Layer 13 of a small transformer language model trained on English Wikipedia (16 layers, counted from 0, width 128).
A neuron adds its activation times its output weights to the MLP's output. To switch it off is to set its activation to zero at one token and run the rest of the model.
A neuron's activation on a vector x is GELU(weights . x + bias), where the dot is the dot product.

Input weights of the MLP neurons that the questions are about. A number n stands for (n - 128) times 0.0044.
n52 (bias -0.077): 138, 132, 111, 55, 97, 87, 133, 140, 114, 82, 202, 87, 125, 140, 128, 133, 127, 134, 145, 103, 55, 52, 139, 98, 112, 164, 137, 153, 136, 100, 137, 187, 41, 191, 180, 189, 137, 80, 99, 144, 162, 156, 119, 96, 206, 163, 57, 158, 160, 161, 90, 140, 107, 167, 101, 190, 139, 137, 26, 164, 154, 72, 144, 96, 139, 136, 59, 159, 172, 142, 165, 186, 106, 180, 68, 147, 156, 181, 74, 163, 156, 145, 97, 158, 117, 117, 161, 152, 153, 150, 50, 112, 202, 152, 160, 138, 128, 108, 84, 146, 131, 98, 144, 126, 144, 159, 136, 152, 172, 137, 119, 164, 109, 68, 140, 116, 85, 105, 160, 129, 146, 87, 61, 138, 138, 112, 119, 111
n57 (bias -0.181): 123, 129, 97, 131, 138, 152, 122, 186, 100, 12, 100, 108, 96, 168, 159, 196, 121, 128, 56, 172, 122, 121, 133, 168, 126, 94, 136, 148, 123, 153, 94, 114, 137, 144, 66, 147, 123, 176, 152, 182, 136, 138, 117, 84, 118, 149, 96, 103, 134, 96, 74, 106, 78, 97, 97, 173, 118, 122, 55, 122, 151, 127, 152, 132, 110, 170, 157, 145, 87, 43, 120, 161, 141, 119, 170, 139, 114, 90, 166, 105, 149, 150, 181, 103, 157, 148, 127, 182, 172, 166, 143, 135, 119, 176, 147, 146, 112, 129, 152, 156, 209, 107, 117, 89, 100, 156, 118, 127, 148, 152, 104, 125, 122, 160, 106, 142, 120, 92, 150, 109, 99, 109, 22, 172, 132, 35, 135, 146
n64 (bias -0.087): 143, 133, 128, 141, 90, 88, 106, 134, 94, 160, 110, 161, 142, 112, 152, 100, 129, 86, 165, 184, 127, 135, 113, 170, 157, 140, 120, 108, 108, 153, 107, 164, 140, 122, 115, 162, 155, 74, 167, 110, 92, 150, 92, 121, 157, 91, 32, 115, 69, 163, 126, 128, 187, 114, 117, 147, 152, 118, 166, 111, 95, 171, 154, 132, 64, 168, 83, 144, 205, 203, 98, 150, 136, 141, 137, 85, 62, 190, 117, 122, 61, 52, 155, 72, 108, 132, 129, 90, 152, 52, 99, 112, 112, 156, 100, 115, 153, 120, 152, 145, 142, 121, 111, 110, 123, 76, 164, 132, 192, 194, 139, 148, 165, 128, 107, 99, 183, 140, 123, 131, 127, 109, 120, 97, 132, 160, 182, 147
n155 (bias -0.063): 130, 112, 60, 117, 148, 105, 121, 93, 78, 147, 99, 54, 124, 91, 166, 82, 176, 152, 125, 97, 140, 148, 116, 151, 128, 123, 170, 145, 143, 120, 161, 99, 101, 120, 100, 82, 203, 104, 186, 84, 222, 122, 84, 158, 193, 144, 145, 62, 126, 176, 145, 181, 120, 86, 121, 131, 153, 160, 143, 140, 169, 149, 110, 110, 115, 127, 161, 168, 183, 153, 147, 70, 100, 122, 144, 141, 74, 90, 171, 136, 47, 136, 119, 106, 129, 244, 160, 173, 192, 175, 148, 128, 137, 134, 132, 147, 126, 139, 146, 170, 43, 113, 58, 99, 77, 95, 157, 159, 139, 139, 124, 83, 179, 74, 66, 109, 154, 39, 138, 136, 140, 88, 110, 162, 148, 112, 130, 106
n249 (bias -0.149): 121, 72, 116, 171, 116, 103, 181, 147, 59, 102, 142, 64, 136, 149, 125, 128, 63, 145, 122, 105, 88, 122, 152, 185, 103, 135, 136, 177, 100, 103, 172, 211, 143, 78, 95, 169, 111, 156, 94, 158, 163, 91, 28, 120, 128, 138, 148, 183, 31, 166, 175, 190, 150, 89, 84, 137, 110, 126, 118, 113, 171, 127, 109, 138, 105, 167, 104, 201, 163, 132, 149, 132, 129, 118, 146, 90, 107, 72, 194, 85, 120, 171, 132, 146, 137, 104, 113, 98, 180, 78, 192, 97, 142, 117, 112, 181, 134, 88, 138, 177, 170, 122, 145, 134, 167, 136, 100, 177, 97, 124, 79, 130, 122, 211, 65, 109, 106, 83, 167, 136, 129, 112, 122, 78, 84, 108, 91, 149
n385 (bias -0.050): 57, 103, 86, 183, 203, 180, 109, 150, 105, 187, 140, 106, 118, 76, 185, 83, 128, 70, 132, 81, 134, 91, 148, 131, 74, 118, 129, 112, 134, 116, 147, 127, 129, 159, 177, 100, 77, 174, 143, 133, 192, 89, 146, 122, 141, 219, 127, 102, 109, 135, 165, 85, 86, 135, 176, 173, 144, 158, 97, 131, 146, 198, 146, 125, 53, 104, 98, 150, 84, 142, 128, 133, 94, 184, 158, 97, 138, 140, 6, 120, 148, 142, 99, 145, 110, 216, 143, 140, 119, 61, 51, 194, 130, 120, 124, 127, 153, 88, 172, 153, 169, 159, 157, 88, 139, 122, 172, 102, 166, 137, 89, 177, 171, 130, 107, 80, 128, 76, 150, 197, 57, 53, 113, 50, 130, 182, 140, 141
n388 (bias -0.081): 130, 140, 183, 118, 138, 161, 208, 92, 96, 86, 124, 132, 169, 53, 179, 140, 87, 126, 120, 135, 98, 191, 106, 168, 140, 127, 117, 98, 114, 64, 93, 79, 102, 107, 130, 153, 171, 137, 204, 147, 105, 111, 180, 119, 199, 63, 80, 131, 171, 180, 171, 120, 118, 129, 133, 103, 143, 141, 66, 99, 141, 63, 107, 139, 196, 172, 124, 93, 117, 154, 105, 140, 150, 46, 137, 136, 137, 109, 124, 184, 82, 100, 86, 129, 198, 181, 102, 126, 152, 122, 125, 166, 148, 153, 196, 109, 106, 124, 204, 108, 84, 118, 102, 125, 74, 143, 108, 132, 154, 137, 100, 140, 190, 113, 148, 57, 127, 92, 196, 103, 133, 100, 113, 119, 102, 158, 144, 180

Output weights of the MLP neurons that the questions are about. A number n stands for (n - 128) times 0.0023.
n52: 135, 112, 127, 177, 163, 113, 101, 124, 182, 100, 151, 153, 116, 98, 152, 115, 183, 118, 166, 95, 135, 88, 116, 86, 147, 104, 180, 135, 60, 136, 134, 118, 125, 180, 89, 118, 104, 182, 120, 113, 163, 168, 110, 120, 136, 135, 173, 101, 142, 131, 119, 99, 88, 117, 135, 145, 90, 105, 171, 115, 92, 132, 118, 122, 103, 193, 107, 156, 110, 109, 154, 102, 127, 97, 98, 102, 167, 102, 105, 156, 89, 75, 96, 157, 169, 118, 145, 93, 176, 94, 136, 71, 159, 108, 133, 123, 177, 183, 163, 108, 115, 137, 114, 142, 116, 118, 170, 99, 94, 155, 119, 149, 63, 172, 166, 115, 107, 150, 175, 167, 90, 123, 124, 172, 104, 127, 154, 116
n57: 140, 103, 163, 134, 122, 120, 131, 115, 95, 109, 134, 122, 51, 105, 126, 97, 118, 182, 134, 125, 142, 79, 71, 183, 83, 163, 102, 137, 142, 109, 131, 90, 130, 123, 107, 140, 137, 123, 106, 138, 146, 164, 117, 123, 138, 136, 117, 126, 93, 142, 112, 115, 137, 143, 176, 199, 140, 159, 145, 96, 126, 147, 153, 118, 138, 100, 172, 179, 96, 154, 116, 145, 113, 109, 100, 106, 166, 186, 121, 147, 145, 153, 97, 149, 168, 128, 154, 80, 145, 152, 108, 164, 99, 108, 88, 100, 141, 135, 155, 125, 119, 149, 155, 144, 84, 136, 154, 118, 142, 122, 96, 118, 97, 134, 144, 97, 135, 137, 93, 52, 126, 215, 152, 122, 82, 137, 105, 147
n64: 148, 59, 141, 163, 130, 132, 126, 82, 146, 122, 78, 140, 111, 120, 161, 171, 169, 106, 126, 143, 146, 137, 130, 121, 153, 127, 140, 125, 122, 129, 140, 108, 128, 110, 85, 112, 114, 124, 89, 115, 168, 128, 115, 121, 102, 190, 103, 86, 158, 121, 185, 139, 136, 140, 169, 130, 98, 112, 116, 186, 92, 120, 107, 140, 143, 119, 114, 109, 80, 84, 109, 129, 123, 131, 140, 153, 133, 166, 142, 96, 129, 99, 84, 134, 131, 119, 172, 176, 93, 185, 171, 94, 162, 101, 136, 182, 118, 130, 145, 138, 118, 149, 130, 82, 157, 86, 156, 135, 137, 139, 91, 113, 130, 148, 101, 110, 154, 132, 119, 106, 116, 149, 111, 166, 101, 149, 143, 103
n155: 176, 122, 125, 142, 145, 136, 155, 159, 95, 100, 126, 111, 154, 122, 117, 107, 131, 87, 85, 94, 152, 163, 125, 49, 128, 129, 90, 125, 127, 137, 102, 100, 82, 170, 121, 145, 136, 184, 110, 123, 139, 90, 123, 133, 138, 120, 111, 141, 159, 64, 143, 141, 129, 111, 164, 127, 168, 198, 111, 192, 119, 121, 136, 159, 136, 117, 39, 106, 117, 106, 116, 101, 174, 111, 138, 162, 140, 160, 169, 202, 105, 131, 62, 112, 148, 89, 143, 186, 130, 152, 134, 126, 130, 108, 98, 153, 85, 181, 141, 170, 112, 163, 113, 101, 70, 150, 85, 130, 119, 111, 119, 130, 181, 174, 154, 124, 111, 73, 93, 172, 122, 61, 128, 170, 109, 164, 126, 117
n249: 108, 173, 130, 129, 132, 108, 128, 94, 152, 122, 165, 115, 73, 89, 184, 104, 147, 136, 91, 131, 170, 134, 126, 72, 137, 108, 138, 137, 133, 140, 123, 123, 163, 136, 134, 92, 129, 95, 125, 97, 120, 141, 182, 83, 178, 138, 123, 141, 172, 158, 68, 111, 145, 129, 104, 141, 163, 119, 124, 120, 96, 113, 69, 121, 99, 110, 141, 131, 165, 146, 152, 93, 138, 200, 102, 112, 121, 70, 137, 113, 224, 96, 97, 137, 116, 108, 168, 118, 82, 122, 69, 169, 122, 114, 138, 130, 156, 117, 144, 139, 121, 166, 123, 155, 114, 132, 101, 46, 130, 102, 152, 148, 133, 112, 131, 188, 167, 123, 139, 123, 195, 143, 162, 122, 106, 118, 140, 108
n385: 139, 131, 114, 116, 121, 88, 76, 116, 108, 112, 79, 113, 142, 160, 107, 138, 125, 179, 97, 101, 157, 106, 128, 69, 51, 190, 84, 128, 149, 136, 141, 134, 78, 130, 132, 142, 135, 130, 135, 121, 85, 88, 136, 110, 100, 173, 106, 88, 134, 135, 156, 161, 146, 141, 147, 185, 96, 168, 157, 123, 169, 71, 88, 121, 58, 169, 125, 106, 109, 153, 147, 177, 160, 89, 88, 188, 139, 109, 150, 172, 136, 150, 144, 118, 112, 105, 164, 99, 189, 151, 164, 123, 76, 166, 123, 143, 175, 143, 168, 140, 106, 96, 119, 163, 89, 156, 171, 131, 135, 129, 110, 140, 123, 93, 87, 159, 135, 166, 179, 206, 109, 6, 78, 152, 121, 85, 105, 162
n388: 126, 105, 84, 171, 156, 89, 126, 152, 159, 141, 121, 166, 85, 217, 125, 85, 116, 149, 172, 94, 99, 118, 127, 90, 136, 116, 112, 118, 92, 147, 104, 146, 92, 72, 145, 107, 129, 110, 199, 126, 81, 123, 130, 128, 129, 139, 165, 191, 80, 143, 117, 74, 124, 158, 106, 143, 129, 137, 103, 147, 139, 142, 156, 158, 72, 139, 133, 132, 161, 106, 120, 123, 118, 100, 149, 125, 120, 112, 127, 144, 109, 163, 149, 147, 57, 121, 167, 159, 103, 78, 148, 119, 122, 103, 136, 145, 115, 161, 130, 122, 143, 122, 118, 81, 160, 128, 118, 135, 116, 140, 95, 130, 158, 156, 145, 158, 129, 143, 127, 150, 161, 40, 124, 162, 151, 101, 121, 140

Each question names a token from some text and the token that comes next. It shows the vector x that enters the MLP there. A number n stands for (n - 128) times 0.071.

Then comes g, the gradient of the next token's log-probability with respect to the MLP's output, scaled to length 1. A neuron's effect is roughly proportional to its activation times (output weights . g). A number n stands for (n - 128) times 0.0028.

"ical ", then "offic"
x: 154, 162, 136, 115, 97, 138, 138, 150, 176, 113, 89, 108, 110, 110, 86, 138, 121, 132, 159, 136, 120, 114, 131, 140, 130, 120, 141, 158, 164, 89, 125, 103, 144, 80, 136, 138, 114, 145, 150, 153, 151, 137, 118, 103, 119, 155, 169, 123, 86, 120, 132, 111, 130, 124, 133, 126, 76, 166, 150, 178, 119, 132, 117, 127, 107, 138, 110, 137, 134, 102, 111, 153, 98, 125, 132, 119, 103, 142, 145, 99, 133, 131, 137, 127, 141, 91, 148, 152, 119, 108, 134, 158, 170, 176, 101, 81, 119, 123, 122, 152, 123, 128, 134, 156, 130, 98, 140, 86, 112, 117, 106, 129, 123, 131, 114, 122, 124, 146, 113, 224, 126, 63, 162, 170, 130, 136, 112, 140
g: 144, 143, 111, 118, 158, 125, 134, 91, 124, 83, 123, 117, 55, 97, 219, 112, 90, 127, 140, 141, 148, 54, 105, 122, 130, 61, 100, 118, 170, 98, 119, 128, 162, 127, 143, 49, 191, 92, 169, 176, 153, 79, 170, 154, 154, 178, 120, 112, 153, 141, 113, 100, 158, 117, 136, 122, 133, 90, 151, 134, 83, 87, 79, 159, 173, 126, 113, 150, 124, 146, 181, 112, 131, 106, 127, 172, 143, 140, 81, 131, 115, 120, 158, 104, 158, 116, 118, 99, 62, 146, 178, 123, 137, 143, 105, 125, 141, 177, 107, 93, 71, 136, 155, 106, 109, 141, 181, 134, 93, 123, 132, 197, 143, 115, 172, 108, 67, 139, 120, 125, 152, 114, 147, 155, 134, 120, 135, 185
Which neuron, switched off, lowers the next token's probability most? n249

"a ", then "w"
x: 136, 158, 136, 135, 127, 142, 155, 152, 128, 110, 111, 133, 131, 132, 72, 111, 128, 96, 140, 112, 125, 102, 147, 139, 134, 138, 121, 142, 123, 122, 124, 107, 137, 87, 127, 141, 139, 115, 130, 127, 149, 123, 131, 95, 140, 130, 143, 147, 135, 131, 133, 120, 143, 154, 120, 142, 152, 160, 120, 182, 123, 150, 140, 132, 176, 127, 119, 101, 120, 117, 105, 137, 174, 152, 112, 124, 131, 121, 164, 120, 137, 147, 121, 111, 122, 130, 112, 106, 138, 132, 120, 128, 133, 134, 139, 76, 126, 129, 124, 113, 130, 99, 159, 179, 120, 106, 105, 115, 134, 134, 115, 121, 123, 108, 119, 130, 117, 163, 141, 178, 159, 27, 123, 159, 136, 123, 123, 143
g: 172, 146, 75, 103, 89, 122, 136, 163, 151, 149, 89, 171, 147, 114, 116, 82, 142, 139, 114, 156, 125, 134, 138, 55, 146, 130, 128, 140, 146, 161, 110, 115, 103, 166, 116, 103, 87, 122, 119, 134, 91, 106, 140, 111, 157, 80, 178, 172, 146, 149, 150, 142, 98, 148, 150, 100, 134, 164, 173, 138, 140, 127, 128, 52, 151, 155, 93, 94, 132, 191, 136, 57, 96, 141, 160, 125, 172, 162, 113, 135, 39, 80, 99, 118, 111, 110, 113, 162, 173, 125, 102, 176, 150, 161, 77, 98, 140, 154, 129, 137, 161, 94, 164, 126, 106, 160, 81, 98, 85, 161, 197, 192, 118, 149, 91, 105, 146, 122, 123, 123, 107, 115, 147, 170, 170, 113, 60, 105
Which neuron, switched off, lowers the next token's probability most? n52

"ting ", then "p"
x: 107, 151, 95, 153, 144, 124, 158, 133, 119, 151, 126, 97, 140, 157, 95, 94, 137, 127, 152, 92, 142, 98, 131, 148, 134, 176, 127, 147, 166, 88, 107, 118, 142, 106, 116, 118, 148, 131, 120, 119, 166, 150, 141, 127, 97, 155, 172, 118, 111, 144, 149, 109, 106, 144, 136, 107, 80, 137, 103, 175, 144, 128, 126, 146, 175, 141, 114, 147, 114, 151, 91, 116, 150, 184, 121, 117, 116, 144, 103, 126, 116, 114, 79, 111, 116, 139, 131, 121, 154, 128, 133, 150, 141, 177, 101, 105, 97, 133, 96, 127, 152, 119, 117, 142, 136, 135, 127, 116, 83, 117, 100, 92, 117, 95, 115, 120, 134, 147, 150, 166, 140, 58, 163, 160, 143, 134, 143, 135
g: 143, 106, 175, 167, 109, 199, 138, 161, 171, 136, 105, 138, 120, 155, 104, 156, 166, 164, 114, 138, 107, 97, 85, 179, 169, 175, 127, 141, 122, 194, 169, 114, 113, 93, 151, 148, 76, 114, 208, 130, 149, 122, 103, 106, 172, 84, 94, 128, 109, 86, 108, 122, 88, 123, 102, 161, 147, 138, 181, 140, 147, 131, 114, 74, 126, 124, 74, 147, 141, 149, 119, 139, 119, 123, 107, 82, 157, 75, 116, 127, 114, 110, 145, 109, 99, 60, 109, 86, 146, 125, 137, 137, 119, 107, 139, 64, 136, 109, 165, 148, 110, 134, 91, 91, 118, 120, 132, 205, 119, 100, 151, 171, 92, 186, 154, 127, 110, 176, 126, 163, 147, 80, 140, 83, 192, 99, 91, 83
Which two neurons, each switched off alone, lower its probability most, in order? n385, n52

"League ", then "and "
x: 120, 135, 136, 122, 101, 102, 119, 136, 167, 110, 103, 113, 88, 108, 103, 103, 141, 140, 155, 149, 173, 140, 133, 119, 144, 133, 138, 147, 165, 86, 124, 128, 103, 74, 142, 114, 183, 170, 134, 124, 141, 110, 121, 139, 154, 96, 139, 135, 136, 142, 123, 129, 181, 120, 166, 109, 75, 152, 130, 179, 106, 173, 128, 112, 179, 125, 114, 154, 120, 133, 146, 138, 152, 127, 122, 169, 119, 168, 149, 131, 94, 101, 157, 126, 123, 113, 138, 125, 123, 136, 110, 115, 188, 158, 57, 104, 131, 120, 119, 130, 139, 95, 136, 141, 147, 119, 114, 115, 123, 100, 119, 139, 80, 110, 111, 85, 120, 153, 134, 170, 133, 66, 91, 140, 147, 124, 143, 141
g: 114, 100, 101, 154, 128, 129, 132, 167, 91, 189, 70, 163, 191, 144, 199, 86, 161, 76, 148, 107, 138, 156, 122, 113, 157, 124, 150, 191, 119, 105, 86, 135, 175, 128, 92, 160, 141, 168, 112, 90, 176, 142, 74, 132, 121, 152, 162, 130, 90, 139, 108, 73, 138, 88, 95, 154, 72, 143, 122, 111, 126, 142, 134, 94, 30, 142, 98, 150, 171, 117, 91, 209, 165, 55, 152, 149, 86, 155, 119, 166, 144, 136, 83, 115, 168, 178, 178, 130, 124, 129, 72, 122, 181, 160, 134, 109, 119, 103, 110, 109, 133, 123, 131, 118, 115, 115, 100, 114, 126, 124, 118, 126, 136, 150, 122, 108, 122, 113, 82, 162, 105, 137, 142, 183, 128, 126, 112, 124
Which neuron, switched off, lowers the next token's probability most? n52

"Le", then "on"
x: 164, 168, 133, 121, 137, 81, 99, 104, 177, 110, 130, 149, 141, 144, 140, 122, 116, 118, 122, 120, 134, 137, 122, 52, 175, 136, 142, 174, 144, 95, 134, 120, 131, 110, 155, 133, 168, 128, 136, 130, 101, 135, 160, 118, 92, 112, 110, 125, 119, 165, 135, 118, 139, 148, 120, 119, 135, 214, 133, 170, 124, 142, 134, 134, 169, 139, 117, 136, 132, 98, 117, 148, 175, 123, 110, 155, 113, 133, 102, 167, 141, 96, 141, 140, 179, 71, 137, 134, 125, 124, 114, 144, 185, 129, 61, 109, 120, 134, 125, 114, 151, 95, 114, 161, 164, 158, 112, 103, 94, 116, 115, 129, 105, 105, 108, 118, 69, 177, 124, 135, 101, 94, 129, 108, 130, 76, 117, 121
g: 122, 77, 100, 140, 175, 122, 150, 137, 104, 132, 149, 89, 156, 145, 164, 79, 136, 120, 108, 62, 117, 105, 128, 128, 126, 116, 174, 149, 98, 104, 131, 7, 115, 156, 95, 141, 117, 208, 185, 139, 103, 128, 105, 137, 137, 177, 152, 118, 98, 117, 106, 125, 191, 157, 83, 116, 133, 97, 130, 142, 171, 179, 77, 110, 132, 148, 103, 172, 100, 135, 84, 157, 196, 99, 163, 129, 109, 89, 152, 96, 100, 79, 144, 141, 135, 109, 103, 139, 171, 150, 199, 125, 111, 176, 138, 117, 164, 132, 98, 104, 135, 157, 132, 147, 160, 93, 116, 94, 133, 140, 132, 72, 96, 102, 163, 110, 109, 158, 159, 138, 93, 108, 123, 142, 122, 204, 131, 120
Which neuron, switched off, lowers the next token's probability most? n52

"er", then "."
x: 147, 169, 139, 152, 113, 94, 114, 153, 98, 142, 98, 96, 100, 118, 126, 150, 160, 132, 186, 144, 116, 109, 120, 124, 175, 118, 136, 116, 204, 119, 109, 134, 151, 97, 166, 184, 128, 141, 136, 140, 118, 131, 158, 180, 124, 136, 122, 119, 144, 126, 145, 146, 152, 80, 129, 113, 117, 114, 158, 145, 139, 150, 122, 128, 142, 138, 89, 162, 127, 89, 130, 159, 130, 153, 114, 112, 95, 161, 143, 142, 118, 107, 113, 118, 123, 55, 150, 140, 133, 134, 95, 153, 129, 172, 86, 86, 102, 130, 135, 125, 118, 86, 157, 155, 136, 96, 131, 58, 90, 141, 86, 93, 86, 72, 97, 132, 132, 127, 108, 174, 114, 120, 152, 151, 150, 96, 144, 139
g: 126, 124, 165, 126, 109, 103, 138, 130, 142, 173, 153, 145, 143, 123, 91, 153, 135, 141, 151, 141, 136, 174, 123, 132, 145, 141, 120, 112, 122, 65, 129, 112, 189, 101, 89, 113, 122, 152, 125, 143, 157, 149, 149, 108, 115, 180, 147, 130, 170, 104, 106, 152, 189, 137, 157, 144, 169, 114, 104, 165, 150, 132, 149, 129, 190, 130, 105, 88, 121, 148, 137, 105, 94, 95, 126, 97, 153, 174, 150, 95, 124, 86, 178, 71, 100, 189, 80, 145, 135, 156, 31, 112, 165, 91, 118, 151, 85, 114, 171, 142, 103, 150, 99, 112, 134, 91, 114, 137, 164, 89, 137, 147, 121, 130, 126, 86, 175, 100, 220, 37, 92, 119, 97, 107, 125, 52, 94, 107
Which neuron, switched off, lowers the next token's probability most? n64

"ask", then "ey "
x: 145, 191, 112, 140, 130, 103, 121, 162, 170, 136, 114, 104, 99, 128, 127, 106, 150, 105, 122, 131, 159, 160, 86, 75, 162, 123, 91, 145, 135, 92, 135, 97, 173, 105, 108, 114, 153, 163, 117, 140, 110, 142, 171, 148, 159, 109, 115, 105, 122, 155, 167, 126, 128, 82, 120, 122, 19, 163, 164, 132, 86, 136, 97, 136, 115, 141, 102, 122, 142, 123, 112, 117, 153, 147, 138, 128, 118, 116, 155, 127, 108, 122, 128, 142, 105, 122, 148, 156, 154, 162, 150, 197, 112, 129, 111, 76, 85, 119, 144, 172, 165, 114, 141, 167, 148, 127, 93, 130, 105, 106, 126, 126, 114, 100, 125, 160, 97, 121, 125, 128, 100, 106, 154, 176, 155, 126, 99, 142
g: 141, 148, 111, 125, 144, 103, 134, 67, 144, 108, 129, 149, 165, 97, 63, 46, 114, 128, 146, 66, 109, 149, 85, 127, 88, 108, 167, 182, 121, 94, 180, 147, 137, 101, 94, 157, 173, 105, 103, 161, 109, 147, 125, 88, 148, 124, 92, 153, 124, 147, 166, 155, 127, 165, 174, 127, 139, 73, 146, 94, 154, 86, 99, 97, 72, 116, 111, 165, 104, 143, 127, 137, 119, 108, 172, 176, 177, 167, 155, 131, 127, 133, 107, 67, 130, 176, 125, 73, 174, 104, 105, 152, 192, 103, 183, 161, 100, 157, 150, 151, 64, 103, 136, 92, 112, 95, 133, 139, 101, 125, 133, 124, 158, 127, 114, 132, 120, 188, 113, 62, 181, 142, 163, 159, 149, 134, 133, 126
Which neuron, switched off, raises the next token's probability most? n155

"ain", then "\n"
x: 162, 205, 119, 133, 124, 69, 119, 164, 178, 132, 74, 99, 106, 114, 121, 136, 125, 110, 129, 139, 140, 131, 136, 97, 173, 117, 174, 146, 147, 110, 146, 123, 142, 123, 176, 116, 132, 111, 143, 135, 90, 115, 176, 117, 109, 112, 193, 138, 111, 124, 154, 139, 108, 126, 105, 152, 61, 120, 138, 149, 111, 154, 113, 125, 118, 156, 99, 149, 82, 106, 138, 129, 169, 93, 115, 175, 85, 134, 146, 119, 122, 110, 143, 110, 141, 118, 119, 150, 155, 117, 132, 152, 129, 116, 121, 98, 102, 164, 148, 118, 140, 100, 137, 146, 138, 95, 133, 126, 107, 133, 96, 92, 120, 132, 115, 196, 120, 151, 116, 123, 118, 85, 146, 158, 125, 83, 136, 175
g: 151, 131, 149, 116, 142, 130, 100, 134, 121, 91, 112, 74, 121, 127, 110, 74, 158, 104, 131, 137, 106, 89, 149, 160, 150, 131, 94, 127, 110, 107, 116, 121, 182, 111, 131, 157, 130, 176, 172, 107, 64, 76, 109, 141, 113, 112, 134, 125, 103, 109, 183, 166, 117, 107, 163, 92, 129, 127, 93, 124, 184, 79, 172, 149, 186, 64, 105, 115, 168, 133, 145, 158, 79, 165, 112, 127, 145, 207, 193, 114, 100, 127, 95, 181, 160, 119, 124, 147, 189, 133, 145, 146, 84, 111, 124, 101, 111, 132, 137, 174, 108, 131, 137, 157, 201, 113, 77, 58, 138, 107, 99, 102, 80, 149, 123, 124, 145, 160, 91, 101, 142, 138, 67, 112, 163, 187, 169, 140
Which neuron, switched off, lowers the next token's probability most? n57

"\n", then "Rec"
x: 146, 173, 153, 137, 138, 102, 132, 169, 184, 141, 138, 134, 130, 106, 116, 150, 143, 85, 126, 108, 142, 127, 148, 108, 114, 138, 155, 158, 124, 95, 118, 156, 115, 96, 168, 126, 153, 136, 128, 106, 130, 142, 148, 122, 139, 128, 160, 140, 119, 126, 131, 129, 124, 112, 123, 127, 89, 130, 128, 112, 142, 133, 138, 153, 147, 113, 123, 114, 124, 100, 97, 134, 158, 123, 129, 153, 123, 133, 143, 118, 107, 107, 148, 124, 136, 110, 122, 162, 153, 152, 123, 150, 117, 107, 140, 73, 117, 151, 138, 113, 125, 124, 129, 152, 140, 144, 117, 99, 124, 113, 123, 125, 120, 120, 121, 118, 110, 142, 124, 122, 137, 23, 143, 154, 136, 115, 132, 149
g: 119, 109, 92, 91, 108, 110, 147, 23, 129, 107, 132, 117, 199, 125, 146, 151, 153, 112, 127, 136, 126, 109, 119, 142, 97, 93, 143, 130, 96, 131, 180, 127, 89, 96, 102, 125, 157, 186, 103, 108, 165, 140, 116, 72, 175, 89, 87, 119, 164, 139, 97, 141, 118, 141, 166, 143, 131, 106, 83, 158, 116, 144, 77, 154, 123, 126, 124, 134, 163, 171, 118, 151, 147, 138, 109, 171, 129, 143, 80, 136, 189, 182, 103, 121, 131, 167, 74, 124, 106, 110, 87, 97, 160, 142, 138, 164, 113, 182, 132, 119, 112, 117, 81, 101, 123, 104, 141, 193, 73, 179, 118, 137, 132, 184, 174, 104, 99, 195, 131, 110, 97, 100, 169, 130, 174, 173, 132, 63
Which neuron, switched off, raises the next token's probability most? n388

"ar ", then "G"
x: 151, 127, 104, 112, 101, 142, 141, 157, 162, 133, 152, 122, 118, 104, 88, 131, 160, 143, 156, 127, 122, 119, 124, 114, 113, 126, 142, 150, 155, 95, 120, 105, 138, 78, 122, 123, 177, 201, 131, 159, 147, 162, 89, 149, 156, 129, 156, 129, 112, 152, 113, 124, 139, 118, 143, 89, 119, 135, 152, 204, 120, 134, 118, 157, 183, 105, 126, 123, 100, 131, 88, 144, 132, 149, 118, 104, 68, 134, 137, 103, 135, 113, 96, 109, 115, 139, 109, 122, 143, 136, 121, 131, 181, 143, 108, 127, 123, 133, 127, 131, 123, 84, 162, 150, 117, 114, 133, 132, 110, 147, 118, 90, 66, 101, 114, 126, 147, 174, 118, 150, 141, 63, 111, 160, 137, 116, 136, 162
g: 81, 120, 156, 133, 93, 144, 172, 94, 135, 125, 159, 116, 182, 115, 140, 55, 125, 137, 90, 110, 106, 128, 143, 138, 173, 109, 103, 153, 114, 118, 199, 92, 59, 159, 135, 155, 118, 174, 105, 104, 71, 150, 147, 89, 95, 80, 116, 90, 135, 168, 134, 157, 150, 135, 86, 161, 101, 95, 99, 169, 71, 59, 112, 137, 123, 127, 106, 104, 106, 129, 145, 115, 178, 123, 108, 116, 183, 157, 151, 142, 215, 141, 138, 86, 145, 106, 104, 143, 150, 88, 127, 136, 100, 129, 130, 117, 155, 159, 132, 147, 148, 162, 109, 176, 76, 135, 145, 220, 138, 174, 130, 186, 116, 88, 120, 146, 76, 116, 158, 112, 74, 123, 125, 162, 128, 147, 145, 119
Which neuron, switched off, lowers the next token's probability most? n155

"201", then "8"
x: 151, 119, 201, 101, 146, 111, 118, 142, 114, 113, 118, 97, 141, 140, 93, 146, 154, 111, 146, 107, 101, 141, 91, 138, 172, 129, 106, 147, 132, 130, 142, 116, 178, 100, 136, 143, 120, 151, 159, 140, 122, 106, 154, 143, 127, 116, 122, 154, 149, 144, 108, 113, 183, 111, 138, 105, 94, 140, 116, 196, 119, 133, 99, 130, 171, 142, 155, 109, 115, 121, 125, 125, 190, 106, 151, 105, 72, 138, 146, 110, 91, 65, 122, 150, 110, 104, 140, 144, 162, 151, 124, 127, 128, 126, 137, 110, 106, 136, 125, 117, 146, 111, 147, 164, 142, 138, 57, 87, 128, 110, 132, 150, 95, 101, 126, 147, 116, 151, 134, 135, 110, 77, 130, 201, 140, 104, 97, 136
g: 184, 175, 175, 87, 135, 145, 125, 115, 108, 118, 164, 110, 90, 170, 151, 190, 112, 166, 98, 131, 95, 125, 110, 146, 113, 135, 119, 83, 122, 163, 73, 92, 147, 160, 131, 129, 135, 102, 177, 111, 177, 158, 168, 81, 164, 152, 125, 78, 133, 103, 132, 123, 87, 118, 149, 168, 85, 118, 87, 104, 131, 91, 125, 132, 124, 186, 155, 139, 117, 124, 81, 159, 87, 64, 60, 104, 57, 96, 143, 91, 180, 185, 162, 145, 168, 91, 109, 165, 107, 170, 54, 162, 154, 123, 94, 131, 161, 153, 144, 128, 95, 133, 132, 136, 115, 151, 124, 173, 105, 56, 137, 105, 125, 136, 187, 132, 123, 83, 136, 124, 132, 124, 128, 122, 162, 163, 126, 141
Which neuron, switched off, raises the next token's probability most? n388